Layer 2 of a small transformer language model trained on English Wikipedia (9 layers, counted from 0, width 64).
A neuron's activation on a vector x is SiLU(gate . x) times (in . x), where the dot is the dot product.
The model reads these tokens: "57 " "in " "a " "met" "red " "version " "in " "German" ", " "\"" "Se" "i " "m" "ir " "g" "n" "ä" "d" "ig" ", " "o " "G" "ott" ", " "me" "in " "Her"

The vector x that enters this layer's MLP at each token. A number n stands for (n - 500) times 0.0033.
0 "57 ": 466 409 480 447 497 595 548 486 511 323 576 489 431 595 489 563 454 466 493 539 480 567 465 496 466 527 539 490 491 507 487 523 562 541 507 510 519 464 520 480 549 482 553 488 500 603 525 357 329 455 495 510 433 501 370 506 207 420 617 460 498 439 561 436
1 "in ": 477 455 464 516 474 596 522 516 489 385 494 488 507 493 538 512 448 515 452 506 441 638 421 504 486 554 506 486 485 471 559 554 473 488 598 513 554 549 491 500 466 466 567 421 489 638 399 447 463 487 556 517 486 585 382 538 207 493 510 469 582 385 531 566
2 "a ": 470 502 478 528 468 545 532 483 492 510 574 516 400 464 520 557 501 494 426 481 441 529 404 461 534 539 538 460 497 548 501 519 481 493 635 518 541 529 461 483 481 511 521 381 523 637 429 484 452 493 507 533 511 499 403 528 186 562 499 500 568 518 509 527
3 "met": 572 464 401 432 425 641 626 479 578 766 504 380 423 548 609 535 487 555 359 449 460 627 415 524 554 483 515 411 514 433 557 559 337 434 710 504 713 491 501 518 475 452 544 368 491 687 381 428 456 437 509 575 353 398 437 490 420 339 537 556 654 509 441 337
4 "red ": 513 460 478 504 486 550 560 537 534 472 447 539 521 431 472 593 427 508 468 456 459 538 468 487 593 508 594 473 487 609 534 519 538 467 598 517 508 559 465 449 499 603 554 475 495 575 448 473 426 515 496 450 452 541 366 535 191 491 554 473 542 483 473 457
5 "version ": 457 407 446 457 496 564 505 539 559 459 519 552 490 573 478 554 517 487 502 524 471 548 565 514 533 490 519 446 526 513 500 537 488 505 668 506 486 640 530 462 535 584 543 475 511 599 357 465 444 466 536 574 455 495 360 450 206 536 531 500 524 606 460 424
6 "in ": 487 445 453 508 461 583 546 536 508 447 488 515 554 531 544 462 429 523 438 487 445 599 427 509 476 550 505 504 499 455 538 565 430 494 661 489 582 585 482 506 457 452 544 399 503 648 355 473 494 455 594 538 492 564 365 525 224 565 504 439 562 459 528 595
7 "German": 482 455 315 500 509 630 586 453 537 595 638 518 569 584 611 511 387 614 569 419 535 652 456 475 408 553 583 452 373 405 503 556 481 582 772 476 618 444 505 510 582 437 581 389 521 591 454 591 529 455 556 508 419 423 508 568 395 311 598 496 516 651 533 310
8 ", ": 488 498 514 482 514 545 567 465 464 408 493 543 497 465 476 479 414 538 534 453 464 539 518 458 476 525 518 533 510 475 545 526 484 505 590 542 474 571 512 488 555 428 533 475 557 606 493 380 388 500 556 505 474 568 419 490 181 478 580 471 518 480 515 497
9 "\"": 424 431 388 489 472 507 551 462 571 421 547 525 400 403 557 488 438 431 489 416 446 502 486 478 440 544 513 481 350 515 556 545 477 517 620 568 553 545 519 614 435 401 540 489 541 561 414 464 392 490 551 501 592 522 445 441 221 523 466 456 540 542 526 423
10 "Se": 404 496 381 455 527 478 614 610 498 734 559 469 441 470 532 587 457 585 361 366 485 633 486 526 526 545 519 557 518 350 481 509 460 560 690 464 631 566 558 635 475 353 577 351 581 577 458 505 435 389 534 518 384 426 439 433 411 227 607 613 652 472 593 451
11 "i ": 518 540 459 523 544 490 512 584 500 566 536 489 533 421 492 564 466 462 456 477 457 579 446 481 594 535 529 403 465 624 581 498 496 438 513 523 450 560 533 554 537 588 578 502 461 542 339 518 445 436 556 490 522 553 387 523 206 468 512 496 585 587 458 526
12 "m": 640 367 496 317 480 487 551 600 502 700 459 472 426 528 563 480 520 596 341 362 505 523 392 447 464 480 450 470 409 404 586 530 469 501 651 429 700 511 504 377 587 515 550 400 449 734 424 535 539 457 505 570 452 495 408 545 441 209 539 467 673 659 433 431
13 "ir ": 446 500 523 546 484 600 469 537 556 461 507 554 511 469 519 596 438 497 472 438 412 577 426 514 522 495 570 431 428 540 532 499 446 516 534 512 547 632 539 520 464 534 484 441 492 633 419 488 557 577 492 598 570 491 373 512 209 492 533 497 582 531 418 581
14 "g": 554 364 334 336 414 469 634 584 449 733 467 565 390 406 452 638 603 535 456 392 448 586 419 412 545 525 393 413 423 412 547 543 433 454 611 516 604 549 461 549 475 468 612 362 526 584 487 485 659 492 552 508 438 427 400 560 448 245 558 402 584 590 343 475
15 "n": 520 453 471 440 550 585 500 543 477 695 505 506 567 441 473 508 603 414 409 285 474 542 464 380 460 523 468 493 448 366 561 505 709 569 560 440 555 463 585 568 555 675 520 306 525 641 334 545 539 478 444 468 467 465 433 457 414 106 504 504 647 592 369 422
16 "ä": 450 519 428 599 526 539 584 481 491 587 611 479 421 490 544 566 467 487 519 522 452 536 391 410 466 365 555 431 501 532 580 501 344 451 488 535 459 528 510 539 539 617 553 339 538 531 321 692 621 502 549 520 386 581 363 385 421 85 500 502 443 617 313 415
17 "d": 501 490 408 454 604 484 524 620 478 622 331 506 498 492 513 498 525 427 461 529 479 562 413 443 474 374 492 292 369 475 530 518 393 666 528 455 579 450 594 493 465 550 543 428 529 472 481 538 590 508 526 566 535 616 425 512 453 21 500 385 547 476 316 390
18 "ig": 381 546 464 484 533 490 546 424 344 754 523 505 579 489 466 476 503 465 485 491 446 536 467 557 506 508 491 314 331 390 506 506 392 568 600 453 528 470 511 559 519 457 558 385 420 424 449 582 526 548 551 496 508 657 430 585 408 31 567 533 451 414 335 453
19 ", ": 509 525 528 465 530 485 526 453 435 474 452 519 538 422 477 476 407 536 488 426 470 534 517 455 486 542 486 493 432 457 540 505 447 504 625 512 444 575 489 515 540 515 525 428 546 591 455 418 397 509 589 480 462 532 412 446 184 483 552 475 494 500 451 513
20 "o ": 444 500 505 476 476 524 497 543 490 548 559 523 444 498 512 480 505 489 412 443 446 531 478 465 538 539 514 437 449 554 522 528 428 543 648 525 541 604 485 555 517 544 539 444 538 534 358 537 491 449 547 525 472 507 410 476 185 577 521 501 516 591 486 501
21 "G": 565 421 328 436 457 457 596 680 473 831 496 491 387 430 524 582 495 556 497 408 511 629 470 351 495 505 432 601 342 488 523 509 353 604 595 510 537 535 492 554 422 423 627 317 502 554 440 554 485 464 500 606 438 451 345 533 413 300 612 475 606 584 432 473
22 "ott": 466 428 328 418 496 486 556 462 513 818 470 507 521 396 669 455 463 528 393 452 488 615 491 431 635 481 484 505 327 409 490 489 599 472 568 496 588 403 490 542 518 584 481 514 525 567 220 482 459 520 537 487 494 483 378 451 444 135 542 422 609 519 415 346
23 ", ": 542 501 541 455 521 489 479 458 498 462 440 555 553 398 494 505 389 561 527 413 445 527 512 439 510 538 521 516 420 437 574 522 461 478 603 482 403 584 468 521 528 551 513 466 550 547 363 462 382 467 563 467 481 539 396 403 203 425 550 446 535 507 448 515
24 "me": 417 442 390 432 502 519 584 589 480 636 527 557 415 609 578 690 453 574 362 344 509 572 526 495 573 529 545 490 417 271 507 550 573 486 717 511 741 613 528 498 481 542 538 495 646 489 317 414 506 418 554 544 478 483 496 405 469 266 590 509 657 551 504 335
25 "in ": 478 493 466 490 507 643 463 534 466 412 456 510 627 521 549 496 390 544 524 496 421 613 389 492 528 543 560 498 522 415 596 551 539 455 556 566 505 541 531 528 479 475 573 477 453 521 303 488 532 443 557 471 526 613 414 478 235 512 469 483 607 369 500 562
26 "Her": 479 609 405 480 466 524 580 391 486 740 595 510 587 602 488 610 403 567 521 440 485 494 529 495 403 466 594 599 444 478 594 553 437 579 721 461 526 509 594 389 519 388 678 288 534 629 371 532 551 476 554 500 395 498 391 486 421 260 549 466 631 629 497 329

Each question shows the input weights of one neuron of the MLP. A number n stands for (n - 500) times 0.004.

n39 gate: 511 547 595 245 461 445 505 262 431 401 570 660 557 476 534 385 615 540 265 550 502 607 364 495 522 456 681 539 578 492 583 455 461 369 592 396 533 390 478 590 524 420 439 550 423 606 487 514 549 492 518 355 375 363 501 496 557 521 458 417 428 635 573 619
n39 in: 492 677 582 511 428 615 717 531 534 581 586 637 601 430 368 501 582 469 602 515 673 474 715 327 580 464 585 409 505 375 461 513 591 585 423 678 413 547 618 530 494 645 556 532 467 543 543 475 510 438 488 427 417 658 431 393 420 466 208 465 714 442 560 614
On which token does it fire most? 21 "G"

n105 gate: 536 406 253 527 469 503 458 619 635 472 376 433 623 246 550 606 297 545 594 366 470 376 619 425 419 615 531 478 518 543 617 478 592 345 596 504 560 505 359 581 345 431 558 483 660 416 648 470 630 619 503 534 200 488 461 670 590 522 525 453 498 300 563 383
n105 in: 444 559 544 582 368 451 530 310 520 555 547 534 482 729 566 567 590 533 456 444 631 537 477 449 430 384 565 370 448 546 504 347 457 572 499 437 529 531 560 582 512 401 789 443 594 564 585 494 542 525 559 538 583 575 397 620 621 650 594 498 607 545 543 513
On which token does it fire most? 7 "German"

n88 gate: 224 486 739 657 430 526 712 645 440 362 501 493 345 286 627 525 437 405 490 636 611 621 565 560 477 547 313 472 921 480 413 377 510 422 436 692 588 333 242 611 476 292 469 573 499 590 818 473 515 508 477 372 456 652 350 466 585 597 550 775 434 546 644 509
n88 in: 306 246 663 618 362 478 694 341 317 555 455 453 703 527 415 536 587 356 659 743 510 473 495 559 243 632 305 542 550 333 426 376 505 316 362 544 538 667 528 468 639 146 730 610 512 457 701 436 425 579 586 545 648 572 549 622 407 464 447 704 556 641 648 447
Its two highest activations, in order, are on tokens 16 "ä", 3 "met"

n48 gate: 381 575 550 501 414 383 557 535 548 410 614 569 377 581 558 480 303 720 588 493 405 483 597 377 486 555 478 658 533 544 591 388 549 711 507 460 497 548 704 519 438 354 481 396 383 442 578 367 320 505 401 722 485 452 334 569 494 632 557 680 327 448 605 516
n48 in: 670 495 637 605 499 414 312 519 476 528 626 435 576 472 430 355 403 563 696 576 476 519 487 270 379 549 608 446 587 439 790 288 434 391 335 581 447 483 526 524 471 380 539 590 547 550 350 383 363 463 462 506 573 546 549 411 294 272 662 708 458 463 523 469
On which token does it fire most? 8 ", "

n65 gate: 540 650 549 673 318 451 451 533 515 324 439 508 628 422 542 550 563 537 421 518 436 431 343 486 447 622 494 551 514 515 451 632 406 363 517 430 420 390 460 609 447 507 497 606 639 584 474 432 621 641 342 513 569 464 421 639 450 367 607 516 651 485 541 451
n65 in: 511 552 294 309 602 584 510 526 728 545 513 538 569 367 608 323 480 461 346 644 506 504 561 541 514 489 512 448 451 545 623 438 519 429 714 593 320 494 519 460 463 339 451 548 474 471 557 353 494 547 439 544 627 593 596 492 509 433 486 601 560 397 663 508
On which token does it fire most? 1 "in "

n50 gate: 552 452 490 643 581 736 489 560 652 283 500 497 495 818 479 633 664 669 402 623 289 678 503 476 569 641 513 669 546 508 294 550 583 422 734 288 525 735 389 639 473 478 599 533 401 428 667 502 696 704 631 491 437 473 512 538 469 649 504 355 274 464 367 562
n50 in: 377 287 684 467 489 432 520 332 437 633 483 427 357 436 467 511 649 489 360 542 474 425 576 463 597 599 460 271 372 520 621 527 405 341 383 579 488 555 506 405 542 445 294 575 745 752 344 601 433 616 598 693 461 563 569 547 604 562 657 656 673 602 415 425
Its two highest activations, in order, are on tokens 5 "version ", 13 "ir "

n47 gate: 553 482 503 545 365 599 628 379 400 370 576 492 359 403 420 425 521 427 418 481 545 583 372 649 497 513 401 657 601 460 331 321 526 389 611 577 633 405 332 577 484 471 471 456 634 647 374 517 580 442 463 604 561 488 509 460 372 695 465 505 641 551 580 484
n47 in: 572 536 427 632 407 644 524 367 467 356 632 413 475 585 560 518 676 634 576 502 592 555 227 372 296 456 511 476 614 541 335 354 596 419 419 721 535 434 461 559 440 473 460 501 557 664 445 592 534 293 629 636 617 572 553 567 428 574 405 455 513 466 590 538
On which three tokens does it fire most, strongest first? 2 "a ", 6 "in ", 1 "in "

n5 gate: 479 506 415 749 489 524 454 436 288 421 611 419 603 586 611 533 408 363 417 323 452 502 468 371 407 325 564 584 531 411 508 601 600 715 431 631 524 568 493 511 391 376 467 459 497 317 572 311 555 762 512 371 591 593 536 485 404 440 466 664 297 337 628 726
n5 in: 518 479 628 554 423 579 488 372 479 407 523 434 723 587 456 600 801 507 481 350 453 585 456 474 440 580 421 595 508 345 489 361 619 729 576 391 669 723 362 417 469 488 550 499 501 807 606 380 635 581 452 480 558 529 649 438 647 471 729 563 480 437 436 517
On which token does it fire most? 11 "i "

n122 gate: 360 611 519 624 467 502 287 393 658 464 296 394 410 393 463 522 573 410 448 443 486 464 563 353 496 426 679 485 536 455 455 586 467 351 427 417 346 535 403 283 476 588 410 349 518 635 570 488 615 427 726 557 573 544 286 624 584 491 588 272 648 619 492 531
n122 in: 504 492 595 450 596 438 355 541 589 519 516 440 452 353 606 542 486 581 385 232 422 320 546 354 655 373 609 485 483 511 571 447 493 542 577 493 658 530 443 599 577 429 390 469 479 429 546 616 532 513 476 486 412 603 705 495 512 416 393 425 569 483 549 429
On which token does it fire most? 12 "m"

n124 gate: 571 396 514 409 412 401 625 473 476 428 518 383 553 383 341 573 480 357 606 445 361 392 356 746 417 600 272 647 553 321 327 405 687 458 288 367 294 627 475 557 506 571 707 512 567 525 633 713 476 570 537 555 471 684 524 472 274 447 419 408 410 410 547 505
n124 in: 284 492 513 400 543 425 515 319 376 488 552 466 588 512 360 452 552 308 420 397 357 398 554 595 669 513 244 482 355 567 597 677 632 523 699 526 555 450 594 678 506 582 393 479 425 475 443 609 568 456 399 678 729 521 456 619 330 512 410 627 565 425 525 456
On which token does it fire most? 18 "ig"

n2 gate: 541 454 630 429 411 432 614 402 477 471 481 603 414 320 503 477 472 596 468 422 574 169 400 740 694 552 505 452 409 479 516 443 546 653 581 406 583 534 463 485 462 437 648 533 539 543 733 535 423 319 526 347 502 567 711 451 610 413 493 436 719 383 535 384
n2 in: 601 417 377 370 423 478 660 355 421 367 532 591 312 509 522 311 594 579 428 455 401 231 437 422 459 390 310 526 521 463 500 470 350 512 634 560 664 527 508 544 440 491 503 453 358 611 409 566 481 558 650 507 510 536 482 603 520 677 585 468 547 469 440 479
On which token does it fire most? 12 "m"

n61 gate: 556 565 494 459 367 492 526 356 311 482 513 678 540 569 538 422 490 419 502 477 699 337 748 478 145 510 610 513 660 424 375 482 461 554 571 471 517 559 567 669 275 340 664 339 435 392 655 481 546 542 379 420 525 590 571 662 406 539 572 400 440 432 482 439
n61 in: 553 661 472 656 560 311 480 526 371 524 558 624 662 703 519 517 302 482 450 422 723 430 493 515 285 463 416 351 593 394 645 548 583 535 484 528 566 523 592 402 408 629 522 434 488 573 332 574 579 608 680 360 686 656 496 439 523 407 501 337 456 400 523 547
On which three tokens does it fire most, strongest first? 26 "Her", 18 "ig", 3 "met"

n23 gate: 398 466 566 556 419 546 406 447 477 600 645 510 434 317 404 324 524 402 452 601 488 560 407 497 494 445 336 450 580 480 260 402 476 378 531 569 468 563 477 587 328 538 495 589 460 331 519 460 478 504 374 446 672 561 436 471 38 518 517 375 618 497 533 442
n23 in: 576 547 494 493 516 400 464 412 452 493 534 498 474 635 374 602 392 517 686 618 531 385 324 271 420 424 521 660 457 290 351 537 589 446 303 483 496 448 549 502 481 543 753 540 734 547 603 286 418 274 618 531 556 564 463 413 547 388 587 490 219 468 509 562
Its two highest activations, in order, are on tokens 0 "57 ", 8 ", "

n10 gate: 483 572 418 573 428 576 518 519 525 436 438 624 652 478 306 546 508 327 415 571 355 389 222 583 468 599 553 500 486 580 433 414 409 353 510 438 534 530 459 249 391 765 472 410 610 698 596 235 381 429 205 485 602 548 678 477 592 620 599 456 511 185 457 497
n10 in: 546 572 307 421 574 455 548 487 330 476 399 448 500 481 523 481 524 544 576 597 296 390 502 459 514 361 487 655 567 382 415 500 655 551 356 434 483 548 487 630 395 484 680 806 218 639 579 428 482 437 621 516 549 495 461 642 545 334 357 483 300 379 193 486
On which token does it fire most? 20 "o "

n95 gate: 428 316 657 562 706 436 447 601 456 540 496 454 631 688 541 501 556 489 485 599 436 408 407 421 725 671 531 550 484 627 523 297 431 490 549 426 591 513 427 481 593 681 519 576 571 553 479 326 399 481 580 539 514 560 395 519 532 470 552 431 562 566 371 455
n95 in: 682 759 460 507 535 516 398 614 487 537 571 446 562 436 429 492 640 590 601 461 488 708 510 299 487 264 470 317 460 598 568 555 473 343 509 511 550 458 593 596 411 496 468 571 552 385 593 492 531 575 490 606 445 575 548 596 388 546 533 521 584 617 515 582
On which token does it fire most? 11 "i "

n56 gate: 502 402 417 384 402 493 516 515 559 498 273 505 427 336 486 600 421 329 401 390 525 669 433 686 517 488 346 437 520 480 683 563 431 643 414 540 408 505 479 279 444 396 556 560 573 392 520 450 562 539 513 447 701 498 673 425 549 453 534 521 522 420 427 568
n56 in: 647 439 417 649 631 432 624 379 645 436 864 474 499 634 504 478 536 501 443 564 402 481 581 445 454 562 518 547 379 539 375 620 695 412 525 591 415 538 330 485 563 526 521 309 348 572 348 599 319 444 419 600 439 686 389 607 517 422 615 464 419 526 258 429
On which token does it fire most? 18 "ig"

n68 gate: 605 331 479 612 280 379 481 550 256 571 535 517 505 443 482 389 348 522 484 573 521 531 615 635 594 574 407 328 484 463 507 623 515 382 504 289 300 515 638 633 542 460 585 485 454 462 649 611 489 418 597 618 592 593 362 547 396 520 448 401 432 608 604 411
n68 in: 560 232 591 581 378 550 525 581 427 495 534 577 528 368 579 359 563 382 365 421 596 538 519 555 451 662 430 425 599 482 494 547 484 418 592 409 342 303 484 542 483 404 427 628 418 340 530 582 578 379 582 642 670 538 613 521 356 503 332 437 486 619 658 450
On which token does it fire most? 9 "\""

n118 gate: 465 259 754 492 482 422 394 476 506 203 436 383 490 532 382 532 522 224 558 487 531 557 520 456 689 681 375 616 613 619 369 607 497 487 387 356 312 575 239 467 501 430 534 546 519 615 642 361 351 632 401 535 503 550 360 468 25 623 529 391 304 387 683 603
n118 in: 586 370 561 459 642 580 557 590 606 624 602 393 393 587 531 520 374 588 427 618 467 664 648 295 347 517 557 741 342 310 479 460 531 748 284 587 658 255 439 535 467 366 740 303 512 485 597 427 380 421 408 413 333 292 324 650 583 246 902 494 550 576 520 410
On which token does it fire most? 0 "57 "

n49 gate: 372 449 417 492 401 514 556 336 430 394 613 578 679 548 551 526 490 428 273 536 546 487 580 593 650 473 586 590 719 547 511 495 532 450 545 358 564 322 574 697 432 486 634 456 597 460 456 603 628 424 567 319 473 402 486 615 395 547 417 593 574 566 599 546
n49 in: 523 595 462 499 391 487 709 275 476 418 592 560 416 410 500 662 454 536 538 526 450 643 528 587 574 459 473 518 474 547 570 503 518 514 506 591 542 497 641 477 407 489 583 483 598 611 443 538 483 591 629 377 375 409 335 658 670 647 508 465 575 569 551 505
On which token does it fire most, and how strongly? 26 "Her", at about 1.1

n25 gate: 548 358 482 583 399 345 483 518 539 473 459 586 590 377 573 624 512 585 579 601 663 382 347 371 555 457 512 529 429 426 487 422 623 589 470 487 473 466 457 461 365 364 590 600 285 480 529 453 494 660 651 346 733 298 430 359 508 711 552 578 525 456 505 525
n25 in: 542 436 564 351 499 580 719 544 404 451 321 705 507 534 575 334 466 691 526 689 360 470 516 761 376 413 449 404 602 695 551 424 570 516 543 659 367 448 484 572 562 417 425 111 344 358 531 668 576 578 604 655 629 641 569 538 434 399 423 618 471 557 526 471
On which token does it fire most? 24 "me"

n52 gate: 507 565 494 432 361 422 634 528 464 416 648 311 409 511 634 493 551 531 439 554 355 587 564 502 427 585 418 615 611 490 378 543 541 448 374 450 363 454 292 527 505 473 368 626 458 644 677 399 415 425 454 324 768 424 406 358 437 405 612 576 422 504 599 316
n52 in: 335 358 497 492 576 409 390 324 592 652 465 413 487 438 487 441 576 445 379 466 469 451 519 347 511 579 631 646 367 520 520 383 510 469 666 359 512 556 536 586 577 432 536 590 544 564 556 546 473 648 546 553 492 492 437 546 593 273 579 416 680 444 298 497
On which token does it fire most? 10 "Se"

n127 gate: 338 617 602 548 395 525 234 708 527 314 556 611 584 566 610 331 354 362 471 694 312 516 380 565 664 402 556 540 440 792 699 423 611 439 465 507 283 664 591 341 346 663 485 611 298 397 619 517 434 635 513 621 601 609 156 427 230 707 482 540 413 350 471 697
n127 in: 467 470 493 468 461 762 611 238 428 427 608 372 613 492 815 624 420 332 693 635 486 640 304 560 573 394 604 437 271 356 498 508 595 320 394 480 728 222 588 564 495 395 590 520 272 501 752 331 688 195 554 412 526 491 372 355 740 185 508 478 538 400 448 215
Its two highest activations, in order, are on tokens 25 "in ", 0 "57 "

n21 gate: 521 681 558 604 419 417 326 516 518 523 470 576 528 489 351 772 724 505 308 438 551 548 414 540 528 529 392 499 402 280 599 528 471 567 543 386 465 600 571 611 462 413 384 562 384 462 345 516 546 388 559 570 485 446 399 769 387 494 501 592 533 325 458 682
n21 in: 534 478 341 475 390 545 572 624 476 602 530 366 526 478 384 453 564 614 198 493 520 481 470 589 507 553 278 337 503 393 534 391 507 490 714 400 326 534 473 557 375 540 416 569 446 548 650 489 467 422 461 459 477 424 453 509 488 651 483 516 431 599 659 440
On which token does it fire most? 10 "Se"

n117 gate: 439 653 496 454 628 395 336 459 573 364 327 474 510 603 580 437 393 417 626 493 238 433 486 513 563 498 574 469 601 321 503 471 420 680 355 475 377 251 679 592 464 399 527 549 507 264 387 361 264 394 439 625 499 788 474 379 551 402 517 527 465 421 439 640
n117 in: 489 566 482 546 542 512 397 509 361 549 525 392 685 565 460 573 596 360 602 416 333 225 528 370 316 445 545 672 562 601 524 448 555 704 219 532 762 259 431 654 544 381 440 448 586 683 494 576 521 364 556 460 606 687 436 745 382 480 439 471 606 437 517 446
Its two highest activations, in order, are on tokens 17 "d", 18 "ig"

n16 gate: 615 576 515 518 472 419 425 574 515 611 727 448 646 215 464 661 382 434 425 328 490 626 538 508 488 465 617 746 402 599 598 287 538 566 431 526 295 548 456 439 644 512 559 435 403 507 624 519 540 572 491 517 479 724 387 285 516 614 468 386 596 417 408 501
n16 in: 558 565 487 318 543 681 601 380 454 543 488 436 555 326 502 720 393 561 441 501 481 375 553 457 746 568 542 465 510 535 433 253 639 553 545 328 535 702 626 572 598 414 542 319 525 420 324 515 678 557 541 481 563 455 573 553 531 596 517 452 481 616 567 566
On which token does it fire most? 26 "Her"

n99 gate: 416 406 717 251 369 726 353 503 201 401 510 517 654 460 502 579 462 539 416 421 674 155 659 638 576 484 395 401 609 396 475 369 451 440 635 585 362 525 526 541 537 300 448 493 566 684 439 508 420 639 737 711 555 476 337 390 444 545 487 709 543 624 564 725
n99 in: 475 654 615 668 726 473 471 546 442 399 543 529 616 431 456 505 417 418 443 549 553 598 540 482 416 328 422 583 201 319 313 738 533 324 351 522 398 580 539 494 438 596 561 505 607 546 505 457 505 443 642 463 391 493 494 601 565 410 490 753 281 420 500 527
On which token does it fire most? 19 ", "

n7 gate: 419 677 447 619 243 544 384 476 492 400 590 469 481 405 365 523 599 551 429 510 411 591 560 730 272 397 368 355 567 509 448 653 637 492 483 514 533 347 622 416 462 377 565 539 435 505 330 430 426 500 616 448 464 544 361 550 634 621 658 450 593 414 489 546
n7 in: 530 413 453 591 633 360 413 573 476 572 310 568 374 474 487 490 403 333 428 352 551 383 462 294 674 554 534 623 398 419 472 481 513 465 471 383 412 615 621 516 522 518 448 460 365 475 456 381 469 432 487 564 428 409 736 556 507 492 498 537 388 522 573 461
Its two highest activations, in order, are on tokens 16 "ä", 7 "German"

n6 gate: 471 451 391 582 465 485 238 624 529 395 310 367 636 479 424 459 484 400 525 558 516 603 354 573 536 586 406 646 453 544 512 256 471 506 424 319 445 529 574 587 309 485 650 478 495 332 420 678 537 516 395 530 532 740 453 471 357 383 406 498 636 411 556 806
n6 in: 520 645 558 677 515 639 418 686 455 458 344 470 486 622 564 552 478 480 387 407 844 317 392 537 465 521 430 448 365 614 442 543 586 385 325 667 558 326 469 572 460 476 663 671 654 589 521 483 427 619 310 221 547 368 546 364 308 308 608 470 517 491 532 518
Its two highest activations, in order, are on tokens 17 "d", 11 "i "

n12 gate: 500 544 488 493 431 497 329 521 510 427 616 467 438 432 586 491 586 427 395 406 416 592 697 554 636 365 480 635 285 354 407 574 477 699 457 354 442 622 487 779 530 429 563 509 410 422 647 470 527 518 538 583 404 508 309 512 334 404 365 653 414 451 582 626
n12 in: 633 391 472 606 422 616 483 457 580 522 520 519 342 373 446 463 524 481 311 424 593 445 564 521 697 586 449 556 451 463 515 527 468 550 488 359 635 541 519 665 640 358 476 411 615 570 517 449 539 480 677 570 386 613 537 604 447 630 457 411 548 374 514 386
On which token does it fire most, and how strongly? 10 "Se", at about 1.9

n55 gate: 441 401 460 294 380 337 283 511 296 427 549 550 464 389 678 518 570 680 475 580 479 515 272 473 682 446 449 608 625 273 615 619 614 502 482 465 599 375 562 518 254 485 459 490 310 500 473 533 228 491 318 587 458 674 597 532 561 536 607 380 607 589 618 501
n55 in: 529 527 473 752 514 445 414 391 352 635 592 267 511 368 450 385 571 468 236 539 660 623 602 471 198 658 580 471 326 463 440 404 462 445 517 609 443 392 639 457 276 560 381 558 591 493 506 506 557 234 646 552 473 503 296 549 426 525 574 523 523 574 356 504
On which token does it fire most, and how strongly? 22 "ott", at about 0.98

n100 gate: 439 325 635 357 336 578 561 358 496 472 593 496 365 396 351 400 562 663 400 611 579 730 442 498 430 426 430 385 481 633 732 429 691 343 594 574 593 503 491 687 394 573 451 427 631 672 460 396 438 468 332 583 542 503 574 491 613 727 424 421 434 540 610 411
n100 in: 560 579 480 430 381 507 323 422 596 635 487 578 550 511 634 657 565 598 576 614 480 309 699 416 654 482 560 395 363 552 714 437 458 496 628 476 495 507 590 550 343 391 615 640 595 756 518 409 550 499 591 423 629 541 543 512 612 448 598 517 678 522 439 459
Its two highest activations, in order, are on tokens 3 "met", 9 "\""

n17 gate: 467 542 389 501 531 541 344 436 567 339 396 473 452 510 425 356 481 410 637 608 417 435 656 262 504 549 555 419 670 591 385 648 480 568 596 320 445 572 522 427 520 426 383 393 392 456 546 489 417 571 548 465 357 570 438 576 495 571 433 713 559 301 663 385
n17 in: 385 532 149 471 427 566 613 276 480 414 416 516 473 700 436 406 515 410 632 474 520 458 676 384 487 468 506 531 530 524 453 689 265 393 509 571 590 600 317 558 413 464 312 516 427 471 634 297 440 373 643 506 442 470 471 516 605 528 401 678 512 438 385 495
On which token does it fire most? 15 "n"

n41 gate: 385 627 462 546 340 520 515 534 499 446 597 454 595 477 589 278 497 418 690 499 527 501 680 593 407 634 457 557 381 609 616 464 541 299 468 524 294 448 383 588 477 522 493 418 672 372 631 464 526 423 582 380 611 522 440 480 525 663 413 665 590 630 460 469
n41 in: 646 438 462 385 265 418 532 410 506 449 519 263 457 509 457 687 376 583 346 675 632 586 508 550 436 526 516 422 521 451 390 701 372 532 380 263 411 397 505 464 667 332 382 343 449 414 509 465 340 446 334 560 172 280 514 598 401 693 545 479 373 437 456 681
On which token does it fire most, and how strongly? 15 "n", at about 0.65

n81 gate: 613 563 543 564 413 628 510 426 618 417 613 516 446 427 584 428 445 431 610 653 633 462 558 627 416 471 663 546 494 614 446 321 310 544 580 322 548 563 403 266 442 568 704 458 384 589 512 597 440 525 512 550 445 487 426 513 578 696 506 624 674 664 634 378
n81 in: 386 474 605 597 551 610 389 278 477 508 532 549 499 496 488 432 480 509 613 621 547 364 717 503 506 426 556 421 418 420 630 487 341 519 429 387 575 628 490 288 527 480 585 519 492 645 497 512 529 562 538 348 456 534 325 537 488 387 642 619 605 596 592 453
On which token does it fire most? 26 "Her"

n51 gate: 365 546 533 627 416 530 466 429 580 566 534 222 582 613 338 572 685 411 428 514 346 640 504 569 522 536 473 465 314 575 445 530 694 504 349 554 356 610 423 230 482 459 518 473 513 340 587 411 355 454 524 437 450 692 414 426 325 551 316 714 716 552 443 548
n51 in: 682 457 634 556 653 706 494 457 543 494 408 417 464 625 507 520 512 314 291 534 625 467 365 638 363 579 614 332 401 481 586 344 524 586 438 431 426 525 447 457 486 322 536 403 644 587 556 275 459 430 549 295 186 407 374 552 550 595 490 373 688 623 575 510
On which token does it fire most? 0 "57 "

n9 gate: 614 398 724 432 521 681 427 583 465 420 535 506 537 531 450 407 722 630 284 593 317 685 593 826 529 305 463 558 393 363 629 471 767 669 526 455 185 761 252 322 570 295 597 819 335 266 423 302 455 494 335 580 435 234 383 123 534 568 578 350 518 577 481 665
n9 in: 178 443 284 515 417 615 463 510 349 379 548 158 505 316 675 498 704 555 526 522 735 600 429 443 476 795 318 616 696 596 454 545 415 296 525 357 523 656 369 394 362 368 510 498 511 418 387 443 674 520 690 721 586 480 434 354 532 558 710 677 588 504 804 435
On which token does it fire most, and how strongly? 17 "d", at about 0.54

n27 gate: 419 378 411 479 408 542 378 505 553 601 426 524 514 284 494 614 582 448 459 477 544 494 584 431 563 587 479 453 446 718 490 434 396 405 608 440 495 635 411 563 360 496 445 500 487 549 665 407 562 622 492 647 579 568 576 539 499 591 673 381 323 462 523 570
n27 in: 472 351 430 497 552 419 480 372 487 432 382 652 368 401 579 584 642 359 350 411 399 393 545 492 508 436 432 499 464 415 426 411 448 340 446 501 472 669 495 555 464 492 540 561 648 530 455 595 494 557 601 623 425 450 392 526 398 499 612 427 602 584 509 541
On which token does it fire most? 14 "g"